Layer 3 of a small transformer language model trained on English Wikipedia (13 layers, counted from 0, width 96).
A neuron's activation on a vector x is SiLU(gate . x) times (in . x), where the dot is the dot product.

Input weights of the MLP neurons that the questions are about. A number n stands for (n - 500) times 0.00097.
n37 gate: 617 313 597 405 564 625 636 182 719 557 303 317 622 414 434 488 655 538 345 539 540 608 427 661 647 619 689 552 201 488 553 432 605 363 481 410 564 317 459 389 646 406 527 384 608 412 549 608 458 337 484 535 546 640 600 325 466 489 419 557 618 418 422 600 812 461 507 562 689 616 674 386 668 439 696 309 645 595 527 516 447 543 666 508 485 508 714 413 782 430 384 405 380 405 358 734
n75 gate: 572 973 561 712 712 390 521 446 406 372 479 439 645 557 373 526 418 269 258 797 604 471 534 483 386 429 273 492 396 436 636 315 462 500 588 627 442 309 459 394 394 451 639 555 567 738 426 569 562 443 368 376 725 550 433 411 513 683 464 240 709 449 445 483 531 281 759 407 464 427 496 551 579 455 588 429 775 712 530 703 500 677 623 492 714 525 596 236 576 428 407 331 252 649 553 404
n111 gate: 639 675 579 409 490 625 329 660 644 556 615 390 717 510 389 240 535 570 493 432 324 457 606 436 735 567 532 294 405 428 382 545 486 489 326 458 500 718 414 475 466 279 301 457 387 394 604 500 434 445 618 450 648 503 567 620 458 626 602 524 370 582 565 641 522 557 469 403 364 606 571 608 539 357 500 673 391 416 504 511 479 518 583 626 587 406 489 451 688 429 401 249 351 361 627 846
n129 gate: 345 412 465 596 488 619 452 460 635 512 344 594 608 426 255 657 524 401 582 565 437 577 237 573 679 815 464 531 395 570 580 675 770 443 398 638 591 263 629 486 594 445 655 703 379 193 734 434 405 309 643 574 532 500 553 418 423 564 512 420 455 705 558 343 445 650 469 471 371 500 691 467 291 671 577 589 665 512 553 394 741 647 234 464 671 564 319 683 342 516 347 285 492 568 292 387
n137 gate: 752 468 99 508 355 374 464 540 504 579 310 602 448 788 565 549 267 421 318 492 521 722 468 351 375 464 419 621 388 622 464 488 333 545 561 413 409 569 539 686 269 433 597 645 512 364 721 504 532 535 447 394 480 571 569 504 504 328 651 429 447 162 381 448 433 484 744 508 554 660 755 422 600 591 536 748 468 472 378 532 677 459 547 381 551 436 420 456 468 451 360 548 557 357 839 235
n151 gate: 695 400 474 400 449 531 721 522 522 548 322 308 326 734 540 370 539 340 530 584 427 332 456 658 456 557 271 193 658 536 435 630 500 567 478 582 457 687 479 680 307 204 385 390 417 561 370 602 798 547 442 527 623 470 482 373 601 260 521 591 271 433 500 675 345 602 733 460 555 300 558 612 793 405 658 369 234 827 585 345 633 407 306 535 409 548 456 413 593 620 705 474 469 232 811 724
n170 gate: 635 368 637 777 704 337 402 564 461 689 372 366 511 374 346 761 309 538 577 481 607 661 370 492 450 610 458 411 641 508 590 553 376 411 373 493 470 496 581 567 362 403 650 393 447 611 312 851 613 574 423 722 500 330 569 356 454 705 423 477 504 485 488 717 345 446 261 295 434 378 369 551 652 315 523 428 542 443 496 446 418 523 699 421 259 515 420 620 538 365 370 327 477 526 367 565
n214 gate: 558 577 548 369 400 454 715 358 442 597 476 576 251 572 409 425 363 435 295 658 521 583 447 730 397 447 463 337 660 784 326 189 608 859 153 452 439 521 536 453 480 572 380 549 484 553 831 488 460 456 421 354 484 451 801 699 615 304 456 577 399 321 374 369 722 525 651 504 516 305 686 458 471 435 335 553 492 520 579 558 460 662 593 293 447 537 602 447 612 521 372 528 529 269 739 393
n232 gate: 368 340 351 377 586 508 766 360 222 412 534 560 561 590 570 272 402 413 400 601 436 430 573 623 577 446 446 500 354 602 629 625 418 762 345 428 322 352 478 591 414 496 531 396 650 639 572 440 455 500 590 453 312 333 400 571 665 420 455 318 484 449 802 435 276 585 589 765 582 369 585 402 596 226 527 523 412 477 547 321 399 636 360 363 451 736 783 515 593 632 451 572 438 557 717 439
n322 gate: 416 566 387 632 569 690 484 443 576 373 414 221 603 500 395 581 549 488 512 214 711 642 666 596 655 558 475 238 409 513 680 549 618 242 701 646 316 572 548 565 634 638 584 458 496 458 586 484 467 661 504 542 554 525 550 203 595 611 580 320 475 517 631 595 253 567 472 357 480 685 533 338 459 685 130 521 492 393 167 630 683 651 243 533 430 570 463 590 529 219 314 213 425 496 403 595
n338 gate: 570 532 327 322 468 413 496 608 785 592 440 480 492 665 475 500 492 268 508 122 471 598 732 626 194 565 410 496 581 673 464 420 422 347 500 528 312 393 571 493 524 599 496 259 305 569 640 504 560 421 364 521 613 544 769 598 593 698 359 560 571 652 844 318 618 226 304 570 645 488 455 479 739 440 504 532 674 557 587 422 322 484 416 375 480 359 149 544 659 590 397 560 467 480 378 516
n379 gate: 799 669 467 326 408 319 515 437 473 429 170 566 365 463 665 504 567 549 394 554 476 405 614 625 325 367 660 684 629 515 515 433 477 419 725 418 545 577 441 378 552 326 649 641 466 492 616 540 481 280 350 407 428 493 645 221 602 477 496 485 372 415 531 500 607 267 471 423 599 327 320 628 640 504 470 602 402 387 673 668 619 469 433 410 500 294 481 365 473 404 511 743 511 504 217 723
n37 in: 446 401 631 567 483 344 204 296 496 482 401 601 291 573 496 384 528 644 702 338 238 561 411 664 432 297 396 407 671 547 504 672 673 478 310 472 735 612 618 618 573 329 475 547 493 578 514 486 395 372 439 471 592 377 579 579 493 330 497 468 420 608 369 376 693 439 459 294 335 597 500 471 653 412 443 404 418 418 493 342 490 349 461 489 454 461 525 729 622 370 438 676 446 535 341 383
n75 in: 465 248 433 588 339 578 530 557 429 836 622 519 443 414 492 661 409 287 578 707 540 612 457 492 481 392 686 421 569 559 420 644 555 492 217 421 682 469 451 641 639 564 535 477 407 292 500 396 283 466 445 484 327 706 690 485 696 741 541 709 457 496 437 469 616 620 373 625 649 380 566 674 465 530 446 623 619 435 112 309 440 667 780 584 371 424 408 454 519 586 463 420 481 572 579 508
n111 in: 585 437 360 279 545 382 559 500 525 455 524 538 622 374 461 575 663 323 517 418 511 603 705 528 496 542 747 555 412 493 507 368 521 457 613 435 417 436 667 460 181 311 574 634 451 243 514 371 607 405 554 665 577 653 737 309 728 336 520 389 504 632 583 577 427 557 639 564 384 681 511 615 493 566 398 732 412 486 368 265 514 454 465 531 458 382 507 524 535 358 582 521 433 715 514 430
n129 in: 418 308 340 521 664 436 413 431 504 615 709 390 357 480 343 464 476 375 354 447 474 341 458 419 447 700 662 493 588 564 549 753 450 561 380 355 490 561 418 632 507 638 372 150 401 496 400 405 406 510 371 332 395 729 320 711 458 552 510 621 518 457 539 574 394 344 425 418 585 408 372 486 262 618 405 437 633 524 325 511 304 504 500 577 517 357 349 514 472 375 428 708 514 497 456 504
n137 in: 570 452 339 407 350 504 580 536 91 396 428 536 532 453 451 454 292 468 183 175 269 520 675 289 410 565 280 662 423 649 400 444 545 450 455 341 532 541 465 372 381 556 594 504 366 663 528 378 528 480 578 434 293 560 427 465 824 456 684 380 745 376 430 508 432 439 594 372 465 674 758 537 536 440 647 455 557 484 504 455 504 754 624 359 700 283 460 388 475 241 480 528 598 700 591 297
n151 in: 614 410 655 254 631 626 500 600 570 367 543 397 305 422 460 541 729 611 577 334 549 460 606 587 500 638 445 542 333 633 418 686 474 563 463 407 496 441 362 535 418 457 375 405 566 373 443 342 385 542 581 274 242 460 405 454 573 279 412 421 400 559 571 337 492 485 423 607 753 489 603 548 598 428 474 355 402 768 359 515 504 305 571 460 536 741 627 565 687 448 302 500 500 791 345 536
n170 in: 504 522 500 409 529 563 750 475 630 467 558 443 402 461 500 474 572 457 482 429 401 563 544 507 537 441 680 767 624 247 399 742 682 336 581 651 565 344 422 462 496 396 356 485 489 504 518 698 439 511 258 698 368 305 250 776 591 402 617 525 624 797 511 339 496 559 387 459 578 571 552 414 478 504 584 434 398 540 552 359 629 589 406 765 666 493 412 641 448 537 486 605 482 471 340 778
n214 in: 451 515 468 415 605 372 592 522 511 489 617 363 378 713 590 485 449 518 482 349 477 496 392 411 455 619 534 392 537 432 705 471 515 466 313 551 500 545 460 532 333 547 493 437 366 849 346 568 581 507 489 405 504 522 325 593 615 371 235 438 659 349 496 522 666 556 608 666 593 576 373 812 326 823 493 470 337 385 557 526 587 564 504 563 628 305 652 401 818 568 688 559 239 408 605 652
n232 in: 478 434 468 661 543 351 493 467 634 620 580 300 628 325 649 436 254 464 249 571 629 666 445 206 578 320 482 703 456 661 409 786 437 537 548 435 420 385 357 375 518 633 659 459 379 559 529 429 504 507 571 489 606 522 423 663 727 551 621 507 474 478 444 559 557 603 390 291 635 372 378 549 548 533 456 518 529 416 466 292 471 444 590 369 677 351 335 707 408 645 215 366 559 406 475 463
n322 in: 405 432 479 561 731 445 536 752 570 575 578 542 389 510 671 529 851 422 438 599 526 330 269 619 467 507 435 493 320 716 628 553 467 544 304 482 479 573 643 525 461 609 591 370 543 608 390 277 617 427 569 331 647 774 341 573 565 557 545 475 474 445 445 245 459 529 632 708 531 514 395 589 338 664 403 392 486 557 577 602 461 649 486 600 674 482 238 443 467 566 423 461 565 706 479 529
n338 in: 698 356 113 442 528 673 360 614 474 572 618 550 507 613 449 530 496 482 493 309 523 566 504 627 427 478 587 468 540 459 636 561 445 245 346 479 475 467 415 481 504 400 482 591 162 489 350 500 325 430 375 507 772 475 671 468 616 597 528 593 545 493 581 406 515 179 416 456 525 313 423 414 612 443 431 417 601 312 437 496 220 504 507 374 618 557 153 586 624 489 486 511 595 432 447 453
n379 in: 449 428 310 381 440 614 568 271 397 478 421 542 500 500 379 700 653 436 500 254 350 493 605 565 361 504 646 528 583 400 375 504 673 570 573 251 664 677 261 525 631 447 628 504 366 721 682 447 407 560 540 478 594 453 453 402 297 471 458 357 626 717 607 547 406 533 496 426 535 211 321 329 229 418 340 514 579 572 415 639 606 405 300 543 368 353 457 529 511 401 567 396 416 471 465 576

Each question shows a token from some text and the vector x that enters the MLP there. A number n stands for (n - 500) times 0.0064.

"p": 494 630 522 509 553 392 465 231 432 474 788 456 393 463 519 704 745 594 480 436 750 377 553 280 523 446 348 564 437 512 532 465 612 555 399 493 605 463 617 377 434 703 416 483 557 501 437 345 524 422 604 481 495 363 345 409 477 626 614 525 501 347 473 272 349 406 399 658 527 555 517 419 420 577 366 493 407 362 490 407 558 464 445 731 497 503 561 537 650 455 606 510 602 544 459 466
Which two neurons fire most, strongest first? n322, n338

"lo": 446 588 530 345 546 510 409 475 360 675 753 440 450 511 446 654 713 644 613 534 735 552 463 505 536 652 477 568 551 395 376 464 427 443 549 402 703 345 516 404 428 709 448 627 282 395 337 584 614 599 426 544 418 309 553 449 635 526 490 520 720 567 564 412 384 441 489 663 490 564 554 487 626 461 499 515 238 315 572 502 463 475 407 577 326 431 435 589 675 663 559 352 516 626 326 704
The neuron with the highest activation: n170

" |": 551 345 544 596 459 413 536 524 382 440 709 467 428 397 488 550 469 563 549 535 383 464 463 519 548 517 540 469 563 603 643 413 410 475 367 478 470 358 603 339 589 647 395 488 486 526 459 346 568 501 509 454 519 587 354 615 463 455 371 488 666 502 618 440 363 540 615 478 484 775 451 527 430 469 556 420 403 412 535 352 430 497 683 572 655 514 456 390 551 532 388 446 547 670 645 462
The neuron with the highest activation: n379

"-": 614 422 568 329 423 484 494 457 469 591 433 424 492 413 561 408 463 638 500 466 569 401 443 528 357 528 310 388 400 413 496 482 324 430 544 358 457 463 583 304 453 464 389 417 485 465 533 506 535 619 465 533 582 402 486 580 484 553 637 495 516 449 318 710 528 487 467 585 606 416 466 553 549 520 527 468 428 467 539 562 517 197 562 652 441 524 550 358 680 485 577 476 620 506 491 442
The neuron with the highest activation: n151

" Po": 496 698 373 423 507 543 417 540 561 502 620 545 456 451 511 377 635 509 535 582 561 518 384 408 512 433 413 607 498 597 605 458 432 680 471 507 547 432 588 304 420 601 491 496 618 421 427 473 425 394 672 448 662 389 416 546 454 527 541 604 517 598 433 558 474 491 485 350 509 485 394 295 443 484 625 492 504 480 604 551 419 630 561 611 346 643 483 509 433 435 464 601 504 675 274 637
Which neuron fires most, and how strongly? n214, at about 0.29

"f": 588 574 420 444 448 491 408 332 544 504 529 437 325 398 369 386 531 484 555 439 717 415 428 498 483 337 596 516 389 476 376 532 687 328 531 482 683 505 549 331 505 459 361 468 456 539 531 561 569 487 512 618 420 539 529 258 500 542 469 579 612 438 406 763 617 484 430 484 369 595 476 632 550 451 614 473 368 438 508 372 538 407 469 567 549 408 681 465 658 397 546 538 686 578 366 545
The neuron with the highest activation: n37

"y": 641 546 558 456 411 409 539 496 569 400 559 567 604 482 553 449 490 694 589 446 553 656 640 616 425 532 602 359 447 387 411 453 466 371 559 495 549 489 491 319 480 528 623 539 431 487 596 474 572 423 496 545 587 489 613 496 518 368 542 569 631 434 477 312 520 270 371 477 558 541 459 658 725 416 450 558 549 328 471 417 572 418 600 567 438 493 512 409 741 509 719 584 467 445 369 568
The neuron with the highest activation: n338

" Indian": 372 456 667 421 509 567 531 553 459 402 400 474 553 350 599 365 527 466 443 483 656 605 497 415 735 350 486 694 486 507 487 459 353 356 559 574 378 616 518 336 466 389 707 519 451 675 530 634 561 508 509 509 698 530 461 464 479 531 446 429 533 588 465 453 370 493 428 449 401 536 650 298 540 570 467 538 297 519 521 464 560 431 660 503 509 655 663 429 330 408 610 623 442 595 501 691
The neuron with the highest activation: n129

"|": 573 596 703 412 554 505 325 495 486 443 620 429 529 361 609 577 432 540 522 545 639 457 308 512 572 462 407 391 531 589 554 467 501 425 306 467 594 434 580 311 500 588 393 574 479 520 415 506 470 418 539 483 390 549 604 577 326 388 476 601 424 513 460 552 575 600 660 431 644 536 481 455 534 466 338 422 482 383 602 547 408 645 648 629 568 536 498 496 485 578 458 444 557 667 477 426
The neuron with the highest activation: n379

"s": 399 586 536 629 370 478 352 438 558 350 496 495 419 368 489 517 616 578 636 468 473 434 546 350 254 363 427 270 438 407 267 495 586 494 462 556 608 424 518 314 503 252 658 422 450 565 643 507 545 560 570 534 531 465 430 566 388 528 513 504 654 454 498 375 619 446 489 442 489 519 375 498 633 413 546 505 397 417 492 422 534 407 480 554 430 574 469 519 623 452 524 510 501 558 484 516
The neuron with the highest activation: n129

" ": 491 477 538 531 425 489 496 461 405 444 621 468 604 394 485 465 487 471 404 570 565 526 428 544 408 480 521 465 579 464 533 453 517 523 386 559 571 462 696 305 612 310 395 514 501 617 543 400 613 612 552 531 600 493 401 588 485 573 852 506 591 537 501 502 344 440 521 514 571 346 534 478 573 491 473 429 604 484 488 452 483 324 599 436 468 589 542 451 528 405 466 467 419 529 543 443
Which neuron fires most, and how strongly? n232, at about 0.14

"o": 483 563 539 641 364 459 481 485 415 613 538 551 516 464 333 76 535 484 604 509 387 563 611 403 489 706 560 490 358 569 335 738 525 418 520 439 548 477 472 352 600 482 442 665 653 487 681 451 421 442 679 569 520 465 502 560 539 774 448 644 427 643 499 519 390 471 518 345 440 558 463 387 407 483 546 563 303 529 425 500 556 590 606 457 516 405 454 483 638 501 472 391 576 692 372 547
Which two neurons fire most, strongest first? n214, n111

" lo": 245 578 502 607 575 486 438 475 431 601 558 549 431 523 619 275 660 531 508 595 610 555 469 562 511 564 631 647 568 448 561 335 385 503 610 522 593 392 355 326 659 583 338 465 412 529 432 355 439 545 443 493 545 427 508 476 585 527 528 511 717 452 595 547 434 423 607 515 551 482 433 453 428 679 625 634 575 441 663 483 429 416 472 469 561 511 465 518 539 496 391 322 526 636 281 643
The neuron with the highest activation: n137

"ies": 562 504 550 512 430 533 503 706 518 496 476 587 438 321 456 624 405 815 572 577 630 588 466 428 327 606 641 535 545 497 480 594 451 485 485 563 441 665 489 323 444 618 531 387 352 501 630 565 604 523 555 520 614 459 632 561 381 446 526 566 650 534 468 439 576 399 464 505 535 416 460 530 639 506 480 688 565 352 620 433 485 512 504 592 477 506 343 460 480 534 676 669 477 524 396 461
Which two neurons fire most, strongest first? n338, n151

"b": 603 506 467 460 377 492 378 397 559 408 635 432 482 441 479 386 421 570 644 570 554 403 465 430 489 500 463 508 594 400 570 534 577 467 521 543 676 429 385 326 587 432 555 424 457 424 603 558 543 549 550 510 581 378 517 564 551 474 444 589 394 549 237 418 706 498 448 431 344 559 627 625 398 595 505 365 425 560 545 458 424 394 320 432 725 375 583 529 560 322 567 756 434 505 466 547
Which two neurons fire most, strongest first? n37, n322

"ri": 606 512 540 467 378 675 301 506 535 438 531 414 630 582 533 338 647 488 676 518 572 340 531 601 545 434 448 569 509 372 393 631 507 455 559 667 567 497 398 330 622 466 479 416 513 611 573 599 567 558 448 478 491 587 551 515 553 336 599 634 614 434 566 406 522 493 411 573 477 614 461 608 517 445 571 448 473 539 456 559 548 486 521 551 451 588 580 446 596 337 612 360 350 637 257 516
The neuron with the highest activation: n37

" Fa": 456 563 609 427 445 552 498 513 481 469 565 594 475 436 578 418 574 660 415 388 645 410 506 521 521 561 605 663 374 622 559 584 472 570 606 378 634 532 442 303 433 686 620 498 466 446 528 494 628 484 508 424 593 375 416 632 275 594 378 440 455 489 445 479 648 267 491 478 411 474 482 384 544 608 454 475 486 514 495 557 453 513 472 556 591 595 519 571 540 348 392 599 393 610 404 511
The neuron with the highest activation: n379

",": 441 446 576 589 439 373 503 340 743 562 584 538 633 339 440 657 407 629 511 491 488 518 514 534 573 417 459 509 407 409 363 416 456 442 538 634 594 606 528 356 537 798 522 386 570 498 445 481 603 436 346 654 602 439 375 466 456 456 465 470 386 511 395 571 440 413 306 538 483 639 308 485 410 313 731 433 562 343 542 332 508 333 627 423 505 292 482 564 475 495 556 426 419 742 574 544
The neuron with the highest activation: n170

" co": 450 591 523 445 539 531 541 537 584 445 526 506 421 393 592 498 706 548 442 421 552 559 431 438 595 505 448 526 470 517 473 460 456 390 427 467 461 457 524 302 475 654 393 478 438 386 360 419 488 504 739 399 567 533 452 433 449 578 721 464 562 438 520 618 489 429 423 473 595 499 576 436 422 530 437 510 447 398 499 511 513 495 432 402 535 525 490 482 643 437 417 444 481 704 275 821
The neuron with the highest activation: n322

"ay": 534 542 633 450 483 503 717 452 544 544 618 488 625 480 453 226 595 522 548 459 455 605 545 491 690 512 599 442 583 540 357 451 479 611 728 515 491 397 584 366 520 472 516 539 517 641 637 312 573 620 570 422 513 596 548 448 223 440 637 498 602 579 709 425 380 457 484 540 589 521 468 576 464 636 341 562 422 196 458 470 489 654 420 492 496 510 293 482 630 372 568 474 576 564 477 201
Which neuron fires most, and how strongly? n322, at about 0.34

"st": 620 413 275 396 362 480 570 365 537 420 497 511 379 438 656 449 697 488 592 302 503 458 423 381 539 452 502 296 584 463 586 483 466 532 618 604 576 624 451 378 526 269 326 437 448 504 361 580 600 657 655 564 576 452 297 216 399 361 381 462 410 512 503 486 405 508 657 335 489 525 473 632 564 571 505 553 392 438 462 472 389 603 598 554 632 570 572 504 491 395 673 442 389 560 453 609
Which two neurons fire most, strongest first? n151, n111

"am": 412 463 522 437 537 538 531 420 433 525 506 594 519 447 597 521 509 598 472 587 169 563 517 474 755 535 546 591 529 532 666 543 693 385 571 401 615 547 425 329 628 659 688 396 549 614 556 521 596 450 391 452 522 610 560 600 332 656 459 491 493 577 417 467 458 322 336 357 374 532 536 495 465 651 322 580 498 496 492 489 508 394 476 676 508 432 561 583 442 499 656 472 405 584 593 351
Which three neurons fire most, strongest first? n129, n151, n338

" enter": 427 500 519 548 627 581 555 495 331 541 667 598 478 503 506 304 601 564 550 509 482 679 464 468 466 375 457 506 374 603 609 357 503 472 499 412 357 512 501 313 622 581 470 395 634 649 416 548 539 621 519 615 524 598 626 374 560 525 524 541 630 517 560 645 476 570 415 662 608 507 388 271 432 629 595 451 471 540 484 445 483 404 405 451 657 476 519 532 372 387 558 449 676 534 401 721
Which neuron fires most, and how strongly? n322, at about 0.59

"do": 642 510 658 531 403 454 393 495 568 522 526 467 528 519 197 179 541 518 572 491 520 432 504 448 544 462 510 527 599 264 363 334 460 449 699 485 471 549 402 343 422 570 293 425 380 427 518 654 438 575 586 535 522 425 477 434 580 472 479 599 560 313 640 708 509 549 506 309 430 516 238 542 580 345 440 432 411 585 529 516 603 717 470 468 434 301 525 463 636 486 483 497 448 640 447 503
The neuron with the highest activation: n111

".": 517 410 555 430 540 397 402 532 383 497 432 498 411 459 638 532 481 493 488 569 540 465 461 545 309 516 517 406 569 591 486 394 532 648 502 417 441 478 514 316 531 598 379 419 516 415 476 387 536 689 443 530 690 643 362 526 410 633 691 446 640 542 425 515 435 469 358 530 483 480 346 567 442 456 660 500 444 533 538 489 621 429 562 402 665 367 417 525 584 526 774 426 626 511 570 361
The neuron with the highest activation: n37

" of": 496 576 461 498 512 474 618 429 546 509 487 442 531 271 333 510 579 670 482 546 667 333 459 648 468 409 457 508 445 418 447 521 647 577 523 647 614 569 583 325 599 719 513 477 525 513 529 526 525 548 550 380 329 315 445 401 286 565 423 343 622 503 445 553 478 526 451 639 509 513 333 498 566 318 713 522 527 395 453 324 531 374 421 392 452 526 560 457 609 422 556 471 611 567 548 418
Which neuron fires most, and how strongly? n338, at about 0.35

" po": 435 669 412 475 601 535 392 483 586 662 472 548 581 422 418 365 835 514 475 540 541 478 402 397 473 431 483 652 564 604 537 406 429 625 493 506 469 456 553 317 580 543 438 550 519 430 529 442 483 412 608 434 503 452 353 648 575 535 571 528 508 546 451 602 532 443 567 433 510 508 318 421 476 385 620 437 450 476 574 548 405 524 602 556 388 578 498 472 500 396 414 537 356 759 376 650
Which neuron fires most, and how strongly? n214, at about 0.18

" its": 453 504 453 654 479 503 514 405 336 401 397 374 502 384 399 641 602 699 386 720 606 537 493 451 343 474 536 412 393 532 453 450 355 572 557 479 458 603 576 308 485 732 606 380 485 523 519 435 557 493 362 551 492 541 610 294 499 516 469 528 645 528 562 531 485 497 565 514 527 563 694 381 555 506 529 493 543 348 367 589 594 434 441 377 424 398 493 441 364 537 534 520 485 516 428 364
Which two neurons fire most, strongest first? n137, n151

"a": 771 352 519 482 500 545 428 570 592 551 512 433 515 500 483 471 536 569 604 336 630 546 586 419 648 372 571 510 389 516 486 615 298 485 499 538 662 409 476 345 640 451 356 367 519 603 539 548 391 488 688 317 552 540 456 496 465 565 567 476 634 535 431 461 385 498 616 280 378 564 632 416 805 582 706 514 405 417 326 353 423 325 387 466 449 541 457 513 675 420 471 437 334 673 478 455
The neuron with the highest activation: n37

"gra": 393 384 559 413 415 666 298 475 542 438 604 593 620 438 572 248 544 632 602 489 620 413 468 439 381 539 615 506 445 467 307 452 428 546 636 393 628 586 480 340 526 564 662 476 592 441 526 507 573 572 428 368 379 367 461 494 595 414 476 532 672 455 437 699 778 558 401 395 495 553 516 469 411 283 467 425 422 461 470 524 438 583 449 445 550 567 505 470 697 557 538 443 741 690 309 382
The neuron with the highest activation: n37

"fin": 453 482 593 546 497 539 640 493 470 564 736 494 500 415 422 209 624 688 570 473 499 418 265 503 432 527 585 716 586 471 582 402 616 451 611 445 590 566 522 385 553 478 562 532 658 529 455 298 359 655 395 501 300 585 383 464 612 526 538 475 594 462 680 605 411 505 647 543 565 540 447 519 298 663 484 491 355 279 640 476 445 703 299 607 557 477 354 519 433 459 484 421 732 711 379 515
The neuron with the highest activation: n322

" the": 424 527 495 449 475 575 485 372 399 482 505 408 473 338 504 447 544 642 344 440 621 464 622 480 401 540 619 475 514 516 601 525 394 464 481 517 513 523 505 284 482 797 546 442 442 615 530 560 490 410 542 529 377 567 562 372 529 544 560 444 578 548 540 438 465 585 658 491 610 636 607 493 640 439 552 505 571 544 424 493 568 432 488 411 434 530 449 485 446 460 522 484 473 546 563 437
The neuron with the highest activation: n232

"t": 494 568 470 552 372 534 410 462 657 440 646 569 342 502 467 189 457 570 634 627 626 328 477 528 496 431 592 415 437 422 532 433 658 490 331 496 621 636 547 324 557 446 297 573 419 474 594 534 611 587 516 572 454 490 528 409 607 516 432 491 457 549 417 403 568 631 521 476 457 461 615 430 614 628 523 663 506 515 366 653 495 447 564 461 420 349 659 525 510 548 626 705 411 572 557 541
The neuron with the highest activation: n214

"e": 588 539 512 557 317 460 519 423 372 399 410 511 546 423 329 568 433 690 614 559 673 252 573 492 470 575 544 312 415 437 629 510 453 507 554 583 441 362 602 359 677 514 408 633 587 597 546 508 519 620 502 399 548 426 517 579 502 342 533 447 567 617 552 281 248 387 497 381 538 438 236 675 458 476 462 654 444 326 317 515 543 386 385 505 401 375 422 600 670 495 535 409 256 621 427 371
The neuron with the highest activation: n379

"les": 655 490 628 586 282 388 508 676 387 542 525 617 456 422 301 505 415 576 567 632 776 585 397 410 330 578 690 594 587 604 374 367 375 353 573 571 503 585 505 376 459 420 426 481 547 523 431 627 572 490 483 614 386 564 644 663 652 719 460 604 608 605 467 516 604 516 514 528 433 390 393 715 516 498 673 661 415 585 534 375 371 675 361 586 466 602 521 433 430 435 530 446 576 709 441 589
The neuron with the highest activation: n170

"view": 741 386 580 697 541 644 696 443 494 581 649 621 474 476 393 348 574 607 538 432 601 749 576 311 566 323 468 524 651 474 306 584 456 394 557 555 521 691 524 366 454 619 635 549 378 564 526 484 477 516 550 466 385 605 334 508 426 562 477 460 505 401 623 537 586 602 383 482 602 501 454 482 380 588 401 613 560 380 736 463 499 523 480 514 771 598 508 348 520 444 458 598 560 660 448 491
The neuron with the highest activation: n37

"\n": 678 514 619 484 469 444 353 518 427 434 599 414 357 398 543 554 412 568 567 546 498 569 546 511 463 431 418 553 610 665 430 407 658 502 415 323 514 546 594 317 634 657 561 466 469 433 480 558 608 584 395 617 344 529 431 543 446 417 560 536 437 499 593 459 613 565 452 403 583 388 420 499 436 454 432 595 555 353 580 433 568 450 613 530 749 418 447 538 452 404 453 345 367 663 574 573
The neuron with the highest activation: n170

"==": 488 449 580 599 476 380 580 507 444 541 349 485 541 516 688 548 491 448 434 712 420 568 477 413 454 501 481 366 583 551 550 655 604 390 467 454 511 642 534 307 518 457 585 416 476 384 386 577 566 606 530 475 618 544 656 330 329 597 556 486 531 521 621 361 524 491 553 429 561 400 532 628 475 433 543 434 511 417 339 569 433 729 582 601 599 404 428 539 519 393 419 432 601 675 540 621
Which two neurons fire most, strongest first? n75, n322

" O": 502 507 329 584 460 525 317 517 532 503 678 550 486 431 530 604 588 474 395 604 472 327 533 563 605 686 443 659 525 459 414 576 448 450 366 479 424 520 543 304 528 700 530 417 593 550 495 523 558 511 671 525 567 509 522 608 430 577 473 532 313 550 581 523 498 417 465 449 456 428 407 469 488 527 568 610 500 527 512 468 475 517 652 681 425 649 503 595 398 344 463 488 566 661 429 464
The neuron with the highest activation: n129

" first": 485 548 464 541 384 530 517 336 376 476 453 543 498 403 399 585 457 711 412 392 292 470 579 368 499 534 442 458 586 501 514 435 389 601 543 544 479 432 463 308 626 475 432 596 630 499 491 347 669 571 372 494 450 502 619 334 578 459 447 378 537 352 606 444 436 507 643 313 500 391 481 404 472 627 527 552 393 566 583 565 586 443 504 416 477 323 475 448 402 391 418 461 482 481 481 621
Which two neurons fire most, strongest first? n379, n137